Layer 10 of a small transformer language model trained on English Wikipedia (14 layers, counted from 0, width 128). Numbers have three digits each and are written without spaces.
In attention head 2, each number of a token's query is one row of weights dot the token's vector x. The head spreads its attention over the tokens so far by the softmax of query dot key.

Query weights of the head. A number n stands for (n - 500) times 0.0021.
q0: 370447386292355371533606749681394611660357434598500606672611265403573488408706693377334376398640500376320460346706362431500611381676401401218542475607683524432673703403493598393623504530620419527659489743396679589279610657707634418339418496368543368607438620614583665448750519388304726507402295508622709645388416382384597453437632516388450331512635624251541367333527719602543340361523
q1: 540473487634411487699320426665414755387329390656472508407377817539602496453465391622534725645448526482508491390386819442446631955344605244452541569445592434321573457687472587561560734484581585377119437372564525232555412488513551674389681267484500500341541624203553364865319378645712386557577543560811440406581496527700521456235342518566583580279415420416603482495255368487232491761135
q2: 345404235637573469315411486563457590486500377370611433573460603480349736664517548407473565407561425563474336531240331387588348607397650378552507604522337320556584565711353487469607539474638563500318609421598410384464430448539456516479432567407459334432433553469486601694576692699556500478489335452542564514574714621608592541466324458552214402557449454875468623383463359401500528816407
q3: 519394517446424384422436545324781491519411544524397511552393560446353450570388488217438567500619557427508518306424424364640485364439332541382554472570567664621521335589427454649532387574666383512659619481692267333503529546724436466543443547430470682626418580624436532433631462494540525438669553464508307534512466650638491455702633525454592614575514614386446494544512529470344439513570
q4: 544524455642616603692504496689360754412345411496425525441561473565222632406446515517670447476603554332694386535466330290317558670403608455539447730395382566518375527670536412508402629187496386541393515411840560496512466405436635584622706595669527443560453445604442436660429700434661181400724254404569504583405615340673431392400648637653634634357561425402493571792197402446611520537251
q5: 620539561497534584418655548668376560428630533402450544426715343434423382586465557456454503684478465458367619351509364727497538435497521503405613381374483548464698475406647455465620654443596578506385424579447631429667579611484396368477538581482563428579497616415621420439631536593391632330428329419719612484410556539503285323374447590555746674366450204497524448268650469513469471412609
q6: 629775520554543413518445381445588390377490443513393531376348517312550619316286412518692689500547507740500486582516344771609449373575579438408429383716464503659401510400497461401520451474367704421568431344686608462378680368427471346410560507330327366430585600392500272490488526555685716723377477416475400559517359570503587656534600507270504476573371390445647455496585579473607727511471
q7: 353449510556429559634258742422325587541419430470568466402521688362468669513417685607425406397487652530503436507555490483491623357378540420340497497688696483570448418371543557480594281513555307636551596663562394276440686626575437648628470548568616490624358486400567390470534439305507264475428546520410370622497503329389595699599226598497549439743669412632516456648539490450668537631522
q8: 343575513635551345442416552578572478399452580670610574327671701565354660389333264646527489655486590542682373507466465600355444661463552410507416515795467504557388452582432374503486680438462493388577507355677134432629581447432526589457562521442594579507451457406290517721468426767532500410421507431630582564442484453726455403410425641454258493618471210479434660500412395202403472597370
q9: 384393403630592644457637509682491379475471525491533505702369565579477500561464390731657337546705521605630394593586387384616443382425539617706519347584654512494369509260517554473494409506564482454411428603689483473664644480494456537585476488539473647423583485551539581380571511531449416324525477309506526348404588623621594328503620370594509391319448497558534555318480506699432482583497
q10: 649427514567462423756286571532610699353566393658353536486345612189603369644610539694421541658604535296375432610469405402303677561339487483663496622537452589375524363381500449528338598497386482683402412518472595601264323390177601513363752634530662556592464356500400634507484317650658622579624431608679507442514579391464462331598465622504519413380510371443430532347592607634608565523398
q11: 448526415525426500487312408655507497385500619632442529343414343459728574365380617622395689572699519244473516525696601451626500822558479536427600778662690427536451569529503476389497461470494513771667479678546564432483500578468493428648478435550481522484612336551475463417421388458612563418696515481429516600438576617609590595409463596330563387353465397471497391356479306572469619321573
q12: 452350503555625454512682392449421524445428396430614465621723552610457457588488529314588540318581584441538527359443617299489488396483435449582448555479626453436571509491391494350571464448560685309405700323526379527463641508380453605366543587557410561391503559494535568264363475431488592578621483321492270417428617551527494375616448548565411542663573533479395536464390529343419408275584
q13: 219398493369531595327582415297540407352448485461533234504426571581621580424632631389715511393363419335348626607703639697594607332555602562539474515761522597374618546413444388668368551560594464337626709389584706660259510456434304520373328474397550609489523522610299396435497476301316452464522598683530416670608516518478521418666437587525321424482787305540386540577638507542496406401510
q14: 497544695448506500475465482509516244468728503658449475699599728461399662378319332431670223602470494488494550337355451459485414576396537438531555663436468454538332457694517442334389497454512663706462479340536544444678615488402471326472591752480286557560531453463475413358666659488534430577424632527486398581485514519372563524396488494512523400449571550491402469519550476296552544500465
q15: 492476604358552287508519423626540419540890504722529443344210588363481530582508477529489808304477508586777512438448701362277585798451575456384467383520301523482462290650331662620297415413292409312463426496436530528512612339552586665457630552590438515532504371500399357488450544715699234396784462290446500516523618416723614473623394363563601472377268551527606382448452684385363320652393
q16: 524566455373452460455425416411503424407619357537398444497545244586655384534546535375395384440503350638730559384629465562538448606649627497509317430542735550506571581571495503299483456609440340469595360663463598559294444511372401384639486381497639451428465532468602514588492461623471509508497369354511509535469374458409420428618406482335543521497648692344508500455388463673563476481597
q17: 661586584598489612564486526679187687443217534562615416293405500680372532613354438614375615330504753452592589361507405470476288680613602398228415553401496827486521514597459385533479615624507366514654356477429447567535666403564391580545536451480686633504395296613393617588601500597330336571375586449603357448518348534730547475460461422426561489357209281455596448538419507162507448664521
q18: 273758666432579362696653467410567377663564459675388605586381451577684545453520546447440281436478468536539553369399480647432474521481406428412565462333394582254627532440524600490459360408487510802675353503583610610362544481450652503593635540467633413754609337643553510480527459389414466385493439429390414626465434510404436487429305765500647427403479490487518430537525529422455262615653
q19: 552529709380438528523491226467457234553500437567521409529507456402596394454423462507463493417447459384337429558466439428488423370488317580747406530397245519671758557487592357442565479443559301522509337680382497663588432506444595322562301510266758415417491461497583438442594359301471527470477391484485635461450657507461660436573416383477513285431544471584458532543589516582459325343466
q20: 466373484680331669739416654469476563510382567583550481452518217527258333435631430496438549667639537585566578574442580160398581547562568455551458532574454426272438390541472561463546516437707387382397619685664406442642694456497482500579437397512517474326534493564432565618491516478405591503347434414770437387457456396612566443266589483517500456573376265462639596413241428453503541210574
q21: 435721569477442412346522514471432664580421560457389674523404608455586458419520623466430656479345560514473564322797534515446440405555598643468512506434458624382520460605505451695492429346593529749527690422458552494452472570547506481544341544420623381565500439403301366396497478484465512447568536426605629389534535465494610463491528456407644465642394366416427430636674601551469529436335
q22: 561406285581468367537569388667453681306500617503570527427545507335538558570323670514526596517380474520570367526576484291627674500529530620533624411449403467434497467707372528543497541590490550622535569250452570356746516453321364488553675362491562335340466400533160605226633443478493562497544506461377577463513637527703364487520519450377428333561460610580497720320310503461471470756572
q23: 588315382454568488579512500547509605548623487561424520333618585591458494678515378612375670665494576494557416641399632519341420467361509447531703634561516328594389282325358576328419468526479634390347459481464453522581515543440334517569521717665494455443577481521580455460494518642515376339589527294583368466596384292488461677561551376522645325450557590572477422563695422366606503569338
q24: 490562439467465602431631427449555559545624758331512592419559388648558526313543460457416476462385401352553665647448267582651300518603543366480532396531563567408458540548339414423354503566591514202337503649422433374739487569668281535581434473497321582445500503404577345262576631456335538549397311625419751429389589699416661600470431486463283493596657456608538466373455448613451365639427
q25: 512636517390419450553440581485481497547465497595622500476453586290465641526350539384409462472559366691489430358610602426366578561485634451431573450692446591468576292509542692711661532299427653500497434494462500212354497551580519449473583651553602450484411463332421471530315483452391500656646306322520647521447472655488521596512453506467626497540672387366370567534387424563441476692486
q26: 568545333487699675713485462461647507523370586497494774529543396519491522362532437418741440654456475577491689675540332643455415666647435442398537311391427370612426513416512425386543621405550645488336573338583415471771460557494524554545466545488449310451668484484497454573480640389564645576513454634536404542463441285638497509487568821506407597565506362365572461559445543336503442382609
q27: 596684299426533264539371597550485664353383516422586290149368619463358668366534619576475363488647752526490281526449276393592638544478434407414508742566708474696358226485389575650714397419558610405318234492398320424547608468458710588477526607500429471361611473384496420609397521683795496600523423493528438664507638350568551530348416583504496409396552489557549747720583416530393326624536
q28: 438248666337416551433603470579371433531458229346639711509513213581768559575560625264567572451436491530380670452638375513659405301387252546387609288707518552385517970500500644573567409646589408471570280594610666386395691561713564492382321163356749475603508434577452735291393376398325639476371462453468415294293292611491335328689652601461351272580604325614496425300471685590432180274645
q29: 550646463469591418708404372284418684468402514576526535412471806548365537695555445556669635550609445556548325486383618283651632578477522384535518565449485531414257133662361444538466662389391493571341480406737457486603624392354588533570503592642452507374506313358462611664481563575710319426686531514354497493520503561605606521466568324268613525543410461602405454504426500386493563840440
q30: 626648392414514489448486453544317466354557715482480460602583572436468609325168428865405625665429489515309533514392327722398381272472654400359568534534496627593422554629594445410669383568136548560552503447567417482458594520463343568559475511584439461691480427572344419584470507476635793457586387382632461599380386586665543691446475592661511688407674394269527735582563426277454756492420
q31: 357423524386694564470682411540544257693553526507626401569668401472507629278457429450570376685683220439487656615379446786605418262548497606443843414545481421565385475248570231271545459537686409364459479474528641445500407558423428578522196357547314489411527482729554458432569527449246448387456532542349447511500480504409655564518668431438338653625616667416554442570483357500479536343551

Each question shows a short text with each token's key, already scaled and adjusted for position as the last token sees it. A number n stands for (n - 500) times 0.0035.

Then comes the last token's vector x. A number n stands for (n - 500) times 0.0065.

0 "m": 447096483414399607366469410530532539371580712391384593520449321383428338450714555559647267586572
1 ".": 418144500428391624420456489551483475289562604372350503498454344289480360502667570559595233673613
2 ",": 400104491415389657364514459467507480308590585380391536565470308313453386456698497521634289632592
3 " You": 391149609458407689373499523588430469348558615443209494628499346219426379487643499536527331587636
4 "T": 416263512456358654414456489543436520366600549364314483639379355282464387595634491588633379484553
5 "ub": 455215584471365574415381474576493536336577578422408502638521346306410401439591514471585271441639
6 "e": 455197495502384555397469502537407450354521600339348564614462341317368472391627521564659351451630
7 " |": 444136513469426627412502477580462512300554629404370531581428318337459343505724530571584322594514
x: 516512467521543574512285578457563511524530588613665560571486364545329556672510499453610606445662573589691423451635550540502399416503403477461425517547524623595361624651347377528578527414306551650368474488388592497572466327488399584475440430644565354594263342462413301439499373615482430966601412570683208411385624652526689437355459318507455444398707455439587496533485392430465504361636
To which token does the last token give the most attention? 0 "m"

0 "v": 450094487414403606366467407537530537369572721394390600523451330383433333442717555561650265590574
1 "s": 438068437430388643410493462572500484315549662393344539583499313293446453397658497550613282545595
2 ".": 406140500412394630414445489561469492294543610376338514502462368287494364483665568558587247673619
3 " De": 466184526372442683446546488563441512283550612379326500621450325279422415459659500558506261609595
4 "la": 459221473359401708446437455555421541274537644370393473658486336305468386355691478502549310556577
5 "wa": 387145433432385666448468506540520495360548598377392443661435339269415445421684478556503376555567
6 "re": 430213444468408598458558558484495484295589562384287515642465379353467397467627515566551338592617
7 " Hall": 445195473469399597420550507546446567354610607416347482669460334247434438471634508534563340513586
x: 680474484502562646610246500425468489570635549499506488609433446454434530699499471500502550532610591606663409484607555457410445506413500497497420458560573625624333568653441432542546526432256640580341464416292583455608431390548408734413287493765497467552291364497277414482645423540429385817563428621785461498366584684450602382206454398452486369390714541521570580551538291294408491430680
Which two tokens does the last token look at most, in order? 2 ".", 0 "v"

0 "way": 448091484423395606369474422522535534367581712394378602524445318381428342455716551564645263586573
1 " Ar": 443088462421382672445513408551494512338567594386318503603483324312435370441683479541606266527559
2 "ch": 491190472455370540494393434477490449280622591343374445589437363304447408520603507519673359402545
3 "ive": 469189420429321644408472479538537457320574584340310428619537345346420328508651492501583285473565
4 " as": 437118458473420637387563425545522510314563576401353518592447306407432410456664498540608293538534
5 " a": 416162445453343619386489479535476534322594520401326537567472338392454414469640526473626270511499
6 " 2": 527136474434339602370538406529561525293556585296403530576469321352389305503642506504720255455526
7 "00": 492133437480323580448517441507556522298514559323441541640459323354363355500579452542665290419522
x: 681398446506525492463328514433496564485582619504549643535440407567391498717593537484513472448667537431606390422616519538248386501592394496438389566477508698598314637572459535603558583446342529715234532449445644543522332461548370436537381351782493407634372453449489287461546492715445450808479438624723369533409716442376616237443438294503360476432753475435607590445580405449518551432699
To which token does the last token give the most attention? 0 "way"

0 " ": 456095474411399603361473407531528532373585708388387597522443324380428323449716558561652262582571
1 "84": 512070470441341617390516412591496560304597597390365510601475291308463381528681446585646247492605
2 "–": 426057461454327580413499428542503529166502639335464521579522320282507355498609450568594266537616
3 "92": 493093451498329606391487397579452582315525596381401529631519266301513422503671437530657267522624
4 " |": 425148498548372598406560474535509453271476587378457591529479288353459385457639441574593298636557
5 " 1": 476128520504375590375574436528462487223546624371352521576499274379463396479647440497660268553633
6 "–2": 470097529530341574412502459577535503234499631356420487620486280311489423485623411530602283544626
7 " |": 463163547606378589408513505518525454324494575358422567531485250381442385474639442538629285591551
x: 596450416572559642507319539459468521443518584626681586609357476550483572650542617389475535437613618508785478496478444589413447411533370458432426490479505682601347576644364565637690554419411647707426521484451605448491341297630393453546374380680574359475284357439500333538521335610500556861595398618690219458381634490491578452387467320406424433401662519499583540446568432393292502348538
Which token does the last token look at most, and with what share of its attention? 4 " |", with about 40%

0 ".": 443102488415400605356474416526539531374569722384387594504444325373423334463713571564658260609592
1 "\n": 438082513465405650379503513534459443362549685297375552502453349316415329493704585572673235601614
2 "\n": 428083500467372591362506491546478439415548743338337508491418304332444398521682552496633329585656
3 "==": 416159557436350578400588517565437447421537559403328549557398375246551434527651488592629387495509
4 "S": 452231535353406542399565491567474481356634605272327524509409303242430394642597504533633323484631
5 "ch": 380186493440418495469506509516454546248562559285373540541384337255435380501557500498584392415632
6 "ed": 448155506404386537470471504553498474348563631333294549550513372307462286450593533552612339535611
7 "u": 453085465438380602444507528640489433330533607313393560642481391307379327422588473449626287490623
x: 501354463611662538550354650456501320430506792547507637574426458436403606671561495511728564470652693552568501535517605537429463620420401379400469536440553608539350395582385437635595716507402562542365263452419641587589387392528308606485336476688467365504231490496578404479508408440354391830520483634671482374294589551228625465459376462514415509443727511459420452457447373478413558414820
Which token does the last token look at most, and with what share of its attention? 4 "S", with about 40%

0 "ve": 445093482419400607367471410529533536366579717391382596528450316387426336445717555560645263585576
1 "ter": 450065437428397604377444444579429483255626658374349550613506323306418372400627496477633269555648
2 "an": 429133387392371629439483492556443479300602558375371469693453284299419400463686522480578303541627
3 " at": 461147493449382627433575492532520496225612590253366541649461259313461343447640503533578293512563
4 " the": 442134412464356688440472464509547505254566603388410543605494291403453365395658483518635255519595
5 " time": 475053526491354671377508495534581449299612571389378510685524292358418412417652378526589286497547
6 ".": 379144522452372606404485508540505484323564626360374496517456330269441382484644569560588244661619
7 " Ho": 420189566411422682380519476534476544295559575403297501669470312292474429457684468592507327605606
x: 570321392469658641447234573432484354461700490559579619624384481506470590729400399463629535559658632529509466528587508608315428506422359614466469463434466567613362490698412525571524633369397556594515483396438620388586403480519472575374301534740474354522302419469358411475564396657505420781488360662723412440354676644534572411276464360571463443384803542451601451611548308375456573361625
Which token does the last token look at most, and with what share of its attention? 6 ".", with about 70%

0 "\n": 449094493422406604360483422529530528383570732374376593503439324380417338469717575564656268596595
1 "|": 437110514412449610341519465579485518279566658352357552567427296337487388484716461624588305546573
2 " November": 508075511436440610380506435578584549306556648303449475604483253304501376418669420590617280473669
3 " 8": 466058473438364619372574449596520532346556701381398514650528283268448438450592451610593338496669
4 ",": 363065395458437625362512455559540513345470665351420530595542287358465480378562478547558354531693
5 " 2024": 462060526447379651395555516629474532316503655336391512636541250280472393433630415564562328599660
6 "*": 394114533440410637427569533656446550356500685387393526603453335256506506483596422606537345568663
7 " 8": 427111497433358583341597451587468505247541673403341513594516290315465462493621408576561339510666
x: 641338571425644591408316601481365484465595553536538480594440436456444571656498538586575489547549600512618298507489528514396387501459275561498584508396561532627376488541362505624518545449310633684404458421447610413560338450556428648579309543796427394457217328483404395453610392660357401910524405674747402412523678607492580464394497312502542380354736601465441626537462459511438549324676
Which token does the last token look at most, and with what share of its attention? 1 "|", with about 30%

0 "ight": 446095489421396607369473417529532536367586716392376603522446321384427340453714549562647264589577
1 ".": 411144499445386618419459490553489470306564612363340509494447353291472374506652564564598237681612
2 "\n": 432088516463409649382523514528468439381543692287376558492452365304387340499684593589670244627628
3 "\n": 429082495464372590355504492549492441421539756335332510495417299327439405520670548493624345582665
4 "H": 425194554414423569345574505558472476373603590371264519572482351226380410513611493574595390565644
5 "o": 457184533500369639392544476522505487377505617348309589617464366303423438423587538580585360574550
6 "ri": 430187547491388618474458477511468447314488630402342547613422364258443392399648510661574358567586
7 " the": 400186455417389680464457515496515537365571607334270538585418320328426384458713511602593328543545
x: 555478472424655689448360499465582459587562559599671623637489590533449585594443456552520441470743624513560492494629525598429429424368397515507430464471460565571321462662314505413626624392386528584448458518286590438585453452530437620479373474698514490560277383522318415556525146788451339840573366624685335433340538529316626362227543399498425426390672555464649391501539407486475552484677
To which token does the last token give the most attention? 3 "\n"

0 ",": 444095485410399613353475407519539535363576717390383594518446314381428340455716563558653270602588
1 " C": 448146533444361635426500426551457547312560655381350495623493313324426359513678501498595323578602
2 "T": 395196547444362636451447437586485459286563592328376485592510299330419376528595494531563342527608
3 " |": 461148560502384631422465456579487459276488616390414531549490265362433386486678516599596297605542
4 "\n": 430073513507437617377457506550423423352527687323360532511454348358447357513669587548687272562643
5 "|": 427109518412440610346500480571470507301537675360355543582421313351491389471703479583611342551583
6 " November": 524075523431416617374519449576583543310526653293442473618478261296497384416663408584628303481661
7 " 8": 477070475431348634365578455594532534340543702369409508644526281273435424440583442602596343505662
x: 650344544457604574438346538542361582498651569474567376587487433497399555676537566514599473593579573563594333421562560491362535503387262568453488527383490506570337441546347495569643598436332547695477396461576596421604345367542397676590333488737517434482320450524271380500554447672389399918643336662730382360409665550412561430325521352497494437384743602492395615524519409464411541353722
Which two tokens does the last token look at most, in order? 5 "|", 0 ","

0 "ri": 450093476417402605370468405527532534370578714388383601521447321386428331447722563570648263586570
1 "ed": 423076450492394618417479462555510479334618631354320566605453328369447365419677481574655302531558
2 ":": 441149542435408690371510456609471500297572617351371478535458296352505373496712510518637264597614
3 "\n": 452140572463415660357498523560438434303525681361381500518430372342458359495721579531622270603626
4 "\"": 407144545478394629320447587565449447425528674341267536538412347252490398555649483520617393534596
5 "In": 373231638446417580353511528588446375422507567360257535560390343256403432447628463528588317476557
6 " co": 475151512478357635422486476576534491367512552364377499598429362367450266463667545518665291569575
7 "l": 485230504441410586435508443571500468361505529367443495654501420302414290428698507405640335526499
x: 556301410524628485415260539513594402560728533610500457651427414571474519711530622413604541601589564645590434317629681518338511539504505470393423445514324614562286547508315452483615810319317604664286503607450607435523368408613330552543285435668473490475418383515396493407649597521459478809429319559812365520341543527493574412497532393592402459426664519396680390463474464591441445404562
To which token does the last token give the most attention? 3 "\n"

0 "g": 449091480411400606364470403530530538371578716388388599524452323384428334444716556557648266589577
1 "ular": 427113430441353626446454399569468458276584558348353528616466321323451383431711468510552285573604
2 " season": 496087511457381622441579517570549504240602600351412513611497326331430380432634513501628251578572
3 "\n": 417105517481413640388490531534474418353521717325363543533460319343444355499700601576608306621586
4 "|": 444114511402422591387540466580478528306533632402369506599422294338529424487721481657563350569561
5 " January": 517047499450467627369526457637584538300538647327453484631473259311501435427643440585618314488680
6 " 11": 481052494453393643362577452612529532364561699381411495662540261263457466427595473605583340501657
7 ",": 371062397474445607356536449571543498343480673348393517597550269372479501388552471554531371527715
x: 616335427484592612537402561491420510515537594548595528664507474547259548703494521461690370508668735555636344446533414508374503472425306596402503529410594588503347371414463468695624659415434605753439375480466614417583294416555365543577389536736529425468215438527354458454579406594468414828583529612754265480404555376461516450442536371546353444403752557479520496611440424471327537405612
Which two tokens does the last token look at most, in order? 7 ",", 3 "\n"

0 ",": 444095485410399613353475407519539535363576717390383594518446314381428340455716563558653270602588
1 " original": 428107495426404672376517484578504544253590600384312507621462322360459405439699467473603279580588
2 " ": 570116438416364632373500467518540542265600557313383550625463290343395308452644482435646224531510
3 "art": 450166499398438619392484519572506470244562679396342490621505290287429457497591531488616301511632
4 " work": 435129503414375631432498474563509492308609593399332530639551347372484402442673463529634284549523
5 "s": 415155429441348634422513537506517493334581595396342559610482298334466395447646509556633340602508
6 " that": 372159547522392632401477522514502500302600614433312564629479222319419386472656536550553301633569
7 " have": 344140483528387635420506501525499517307615544430303536650482318333429310506698450501605318526493
x: 488382472441659584533271562429580412461567539595654692658405375591450604677537584440557539501643568512616538515560540565319416554394341439507381416399393644669383515515394448575536668452344606683359538550412671510453405447555323663488405595791494461580303288494366297471603316530493377899505338650614371465401668615561637356357414420534502382324562428547533454563485491431289501489655
Which token does the last token look at most, and with what share of its attention? 6 " that", with about 40%

0 ",": 444095485410399613353475407519539535363576717390383594518446314381428340455716563558653270602588
1 " 2025": 485095524400356657413512500561480512236545611350379558631533271302493309491672473538567278584579
2 " 2": 465137515449332585389613450507466538239523620359391576590494303378433360536605480548622289577610
3 ":": 411115472479376626408523433604486464278518620326365459550458290381455368522619535525625272576681
4 "00": 456116484434305609422510415568481523209532576418442428589508282374458432518622399503590287548631
5 " p": 436089531517354600482555480602562537272534548274392420540473272342403414430577454485636306514627
6 ".": 428192480406413672466392475634477481286561528318355410502475277277462340559626516524604261535684
7 "m": 410132558459366598484533527603451444305553543332450500581473322247384464463578441471630372452638
x: 537288298471578499462476643389506310406593620523571643511430422450403527670505544487606576514607602526675434551695440505525399534577507293415532517461469681565466410630292406604707734333456676661267295431458739461579315518617315405526440465736448438499383437486600371402591298618531474756516402589620450462440721572498655244343473454447426595340660478452448529455524392533418564339630
To which token does the last token give the most attention? 6 "."

0 ",": 444095485410399613353475407519539535363576717390383594518446314381428340455716563558653270602588
1 " and": 450095502442446667379478489540443488289568549383376624596442359371517304502676518534593275553538
2 " after": 409110522504437599376536433502538498322571600389369471679413245323515411368665474600551345497505
3 " the": 376140463434373668430458473492539530290588630409364537626474265361467370380653479528565291517572
4 " ": 500122426386350634399500426508583562290600545322416521652486295340393282395616443467599272463503
5 "ju": 452121457418403629440426457572575464334626553365378567637483285297463256508656476586617286458561
6 "dge": 476114420440363594460519413496588483258621596385369443679516306308410369431617452563501294460603
7 "s": 359136469436351610448542530495556449279574618437414535667511263307408407398605402593504366573551
x: 592423387520630499550358481446484483426560539553575483598392470490401493719439449419470586557592559606683530466525454557392494621427311359480387501514401544532307440689392386701524641329361608698347501463388620490504396346500462750569493424861556497410183491510341369470505394550435401846587462634655339515356722534431630497278526462481454466382678577588539447547645367551383592419695
To which token does the last token give the most attention? 2 " after"

0 "\"": 442092491419398610358469423531526537376580717386379598513447320376425337466714559564652266599584
1 "\n": 434078518465411645362473505554460437351540710310350538507455322342421341509723577555654260605612
2 "\n": 431079497466375587356501490551484438408544747338323497493415287340440402532689549490627339588669
3 "Ch": 423171555453482597409557467596465586318588585357270529589383283250429377550610468578565399593616
4 "al": 457162506424432621449470492589434502328524637377312495554505401262421406412574525495564310607619
5 "f": 502172492437425563454492489617469504313526627300324547594438329255357500378640511533603380554643
6 "ant": 440141462496421570380509523604451438354548603396350514600427295261375432425641521557561362601594
7 " continu": 441118556525482608448555498583495496349574576378302575611443370324463346371714461638624306613500
x: 487514374430586597461205487456627405445495581604583523646392493543521634660528503561495540430854625600684516444475526543366406557404325458509463518442506567612365522510401437645558613329359605577375418490372651516539420339459310674445320573770443425541375384511425390541660409566424467880648356587702381446334688605362609493323545348502424396398717481471558476540524513395350495443571
Which two tokens does the last token look at most, in order? 3 "Ch", 0 "\""

0 " it": 437095493428399606366471425526536542373585713396369602525446310380420339455708555565645266595575
1 " was": 472116524456396681416519455572551523265599566409337559621463308331491339392698481603639287539512
2 " the": 378159412469379658397413462472543580300621562385314544583438299393498401445668502483618323518494
3 " ": 540123394417346639346460423501590564300617529296384541625495308345389286441628452441673269446468
4 "r": 442162423448369604429513476514523504292600551347438526578523370287438356434689489529715286453521
5 "hy": 481179467492416689384457424536594461260619490425364493655550352368466362468583392517583317451512
6 "th": 404164398407332599450431406502539454308636574322335397595470275320422315460671427554572369437584
7 "m": 404172486430371654461441516519497509295585580355418501648497316294357413432624419469629374470532
x: 413368471592579593473358555366645494517551606510469729545438426528354531654478463477351553502645560475608534366700592531373380504488542354503457567508511611506364432696279422599680718388397570631317436425440709565525316449509372588522486417821505356450277380585473377415556247566571391797503504591648409488336764483453618383369464413535447584343664540539452519458583530437347516347763
Which token does the last token look at most, and with what share of its attention? 2 " the", with about 50%

0 "Y": 446100492418399603360472410533522540371578717397382601520443324379433336467708551566645272589577
1 " |": 449108537494413622392478438581460468293530642401385552529470314338462362500718485579614292585561
2 "\n": 430057512509441620390464504567422425366542702315365531493443354349444367513684575541689271567647
3 "|": 430102510414441608341498480571465504301542678362350552578427315354495389468710471585621344548580
4 " January": 510046527435449661356496474631576522302503657316433487626466293306494408418652432564639315493651
5 " 20": 466081510407360653396535470610510492354497697361416521655528296252462417388622446595601314522644
6 ",": 369064393451458646353518457565550487351467658331397535592535305369465479388568476549547355516677
7 " 2025": 459083534416374683396545529624497492290488654309375497640535270291484394424636407559531351596647
x: 587321437502598542456235544387436485478607477550676584567542503514365523573529639550604432581588667593621454330528456418380596470441311482367542377444464667521391549562403371615620573396255630667372433460537691392585328427590446697573317521822483392412333415555380383538540423663322473834587350625752375437443710463479550352461511276579479417410686592516575559535525382433360565428619
To which token does the last token give the most attention? 3 "|"

0 " League": 448091489415398603369478420534526536363576719394383607520445322379428343462711553565646269590580
1 " T": 444107480464341628354486428603446506313547630339384540601485302340426380521646514485636272550583
2 "our": 518147543461394672447477569552515496297565569310383525556431412267374342495598503572624223499636
3 "na": 475112452499390507438499498522493418249590586390448479677482327317369437464594502508581293485653
4 "ment": 446076453507370558424545553515506407312611577384399499618489260352416402495593480522613309526627
5 ",": 407148496400415625375489492492488490287576614346365500582479262364463393488677514482589341616564
6 " the": 374171454463391669403509497486509539288590596367311561569429314361451405460692551519571335600579
7 "y": 396138583529399655413495573492556451282598656417287484646515241309395395502550507505505372598553
x: 500444470455642568518253522425580476436475608482612664505291498551391581671510474505586536522599550566619443504468417539377394475372444471504526501519418723614466530679337433586514672387432611733282578444496588475462396327570447571379430530782547517511262239475355306471619296607336453801578481668648437524308720585638619498321396390561474438422616584393593463469627378482405434386736
Which two tokens does the last token look at most, in order? 7 "y", 6 " the"

0 " 2024": 448085485409400599363484416532530544363571721391392606523453314378431337456713553572652268593584
1 "*": 434090492411398618377530497639470559316564646381393564595442334245501454499630440564597289546629
2 " 8": 441105496434350583341572456538496520235580635385364569585500303317454388512637450560623292504622
3 ":": 410093468453404632405558424604516486252505648323358484565457312371477392502622538528631288573703
4 "00": 452123487420331606417543422578494524205514591413427443589491296382467448492634400516590302571641
5 " p": 438090535507370590493580480601562545263523562271386430550470271342420423424584453507618325529638
6 ".": 432186471394430668461411483638485485290562528313347418511480277282471349549631518538588273546686
7 "m": 410141557466375587473547528603453445310556545332449496573471327252381465466580440475625382458656
x: 533277299465559479460469635397487320408594608534560633530441432446405531656511539494598580521588613523675427562687441502522413534581513298411538524462488681556468406605302393611715737330473694686275305437460738448579328523622299416531451462744450455493375428495594383389601274612529473772511388578616447465424725585505642244331470447443425589355665485447450532467513398548409548347626
Which two tokens does the last token look at most, in order? 6 ".", 0 " 2024"

0 " 2024": 448085485409400599363484416532530544363571721391392606523453314378431337456713553572652268593584
1 "*": 434090492411398618377530497639470559316564646381393564595442334245501454499630440564597289546629
2 " 7": 446113494437359585367568462526496524213579621363356569573489287315452384519643451556611294520628
3 ":": 411092467452401625405559429609519480251510650324363481569453304368474393498628535524628296575708
4 "00": 451122484425333606418544425579496523204515588411428445587485294384468447494636403514591307575641
5 " p": 439092535509371591491579482604561544265525560270385432548467269342421421427586456506620325531639
6 ".": 433187473396430668459411482640483484290563526313346418511478277283472348550633518537590274547687
7 "m": 412142558467376589473546528605453445309557545331448495571470326251382465466582442475625382459655
x: 533279298465558482461468637397488318408593608535562633532441428446406530655509539492597580519590613524675428560689442503522411533581513297411539523462490681555467406608303394611713737331475694685275305437460737447580327520623298415529449462743450452494375426492593383390601274613530474771511388578615447463422723587505643243334472447444428590356666485445451532468513397547408550346624
To which token does the last token give the most attention? 6 "."

0 " and": 444097490414406613363475413523535535365580712388377596525442315383424335453714561560643267591579
1 " video": 465125437486355679341516478565509531269547632361384479590449293349462406512641478511600259550597
2 "s": 420151467505380607416520556522516440311567611391321523595477223353421435467642466520583317566535
3 " about": 399181509483363633421490499535524493249599579379315527653429239330448397508656514502619257516541
4 " ": 546155433419318626348496445517581523274604555351387488615496279333438264426666432425667225497523
5 "gra": 498166426443433631419484443520524513244563540425396495635471312294524294521650460539619285497552
6 "s": 424161404414428591449455449568549507355573584389354494636525278313428392441621535489585372497567
7 "s": 419112413401391553460443517572495501356576607374354501603502264293434347439664500483616313494575
x: 542499438469593567504304569440551370478474574634573475555451494485420595589538525488510557563641594543604498475743588562394385534378301345472330402549432570617513447786353451618535648250363628632292484454412655474541239470619391619607397458785463370475307505546469487343620325611409373812605442637596405537331563563337752356354503487492406448389525446506572531482381461574461601418748
To which token does the last token give the most attention? 0 " and"

0 " Ar": 450093481407395605369463404529523538378580715392385595525452323384425331448710556558649260580574
1 "ch": 457090469468411548461438424516486480286642617352388509631432326263428393465604536516660369415607
2 "ive": 446153417416327660389463453551519466317578596322321452604536360348423320495650514485585271486586
3 "==": 438108467489369631473554512575482503344588577368380551609440317321476362440651501633673275527494
4 "\n": 423124497444399625364503515527497477401554713302334527504461322334436360512708616543640277641634
5 "On": 424213539441482647312587491557474480308547643341279478609416289246451479380626451604577371528596
6 " June": 549121532372501687383524457604589616220516585387446482649550302313536333392681397589583306517576
7 " 29": 492135526366380653391590486589533558300532646383478562705547262205465380409675436609589360520580
x: 567395450482607624491273509527421482569695536508586380481406408506311575674537638514522543522636577556656299433580499503375623585453309506447394490439464518615310571516418458455668596458294587650535319519601680447641346259514466642573404499747509318449358375499309370617575505641390402828607356622714403424394629525329634346275507410471538485412757582481465594521475409443485565393627
To which token does the last token give the most attention? 6 " June"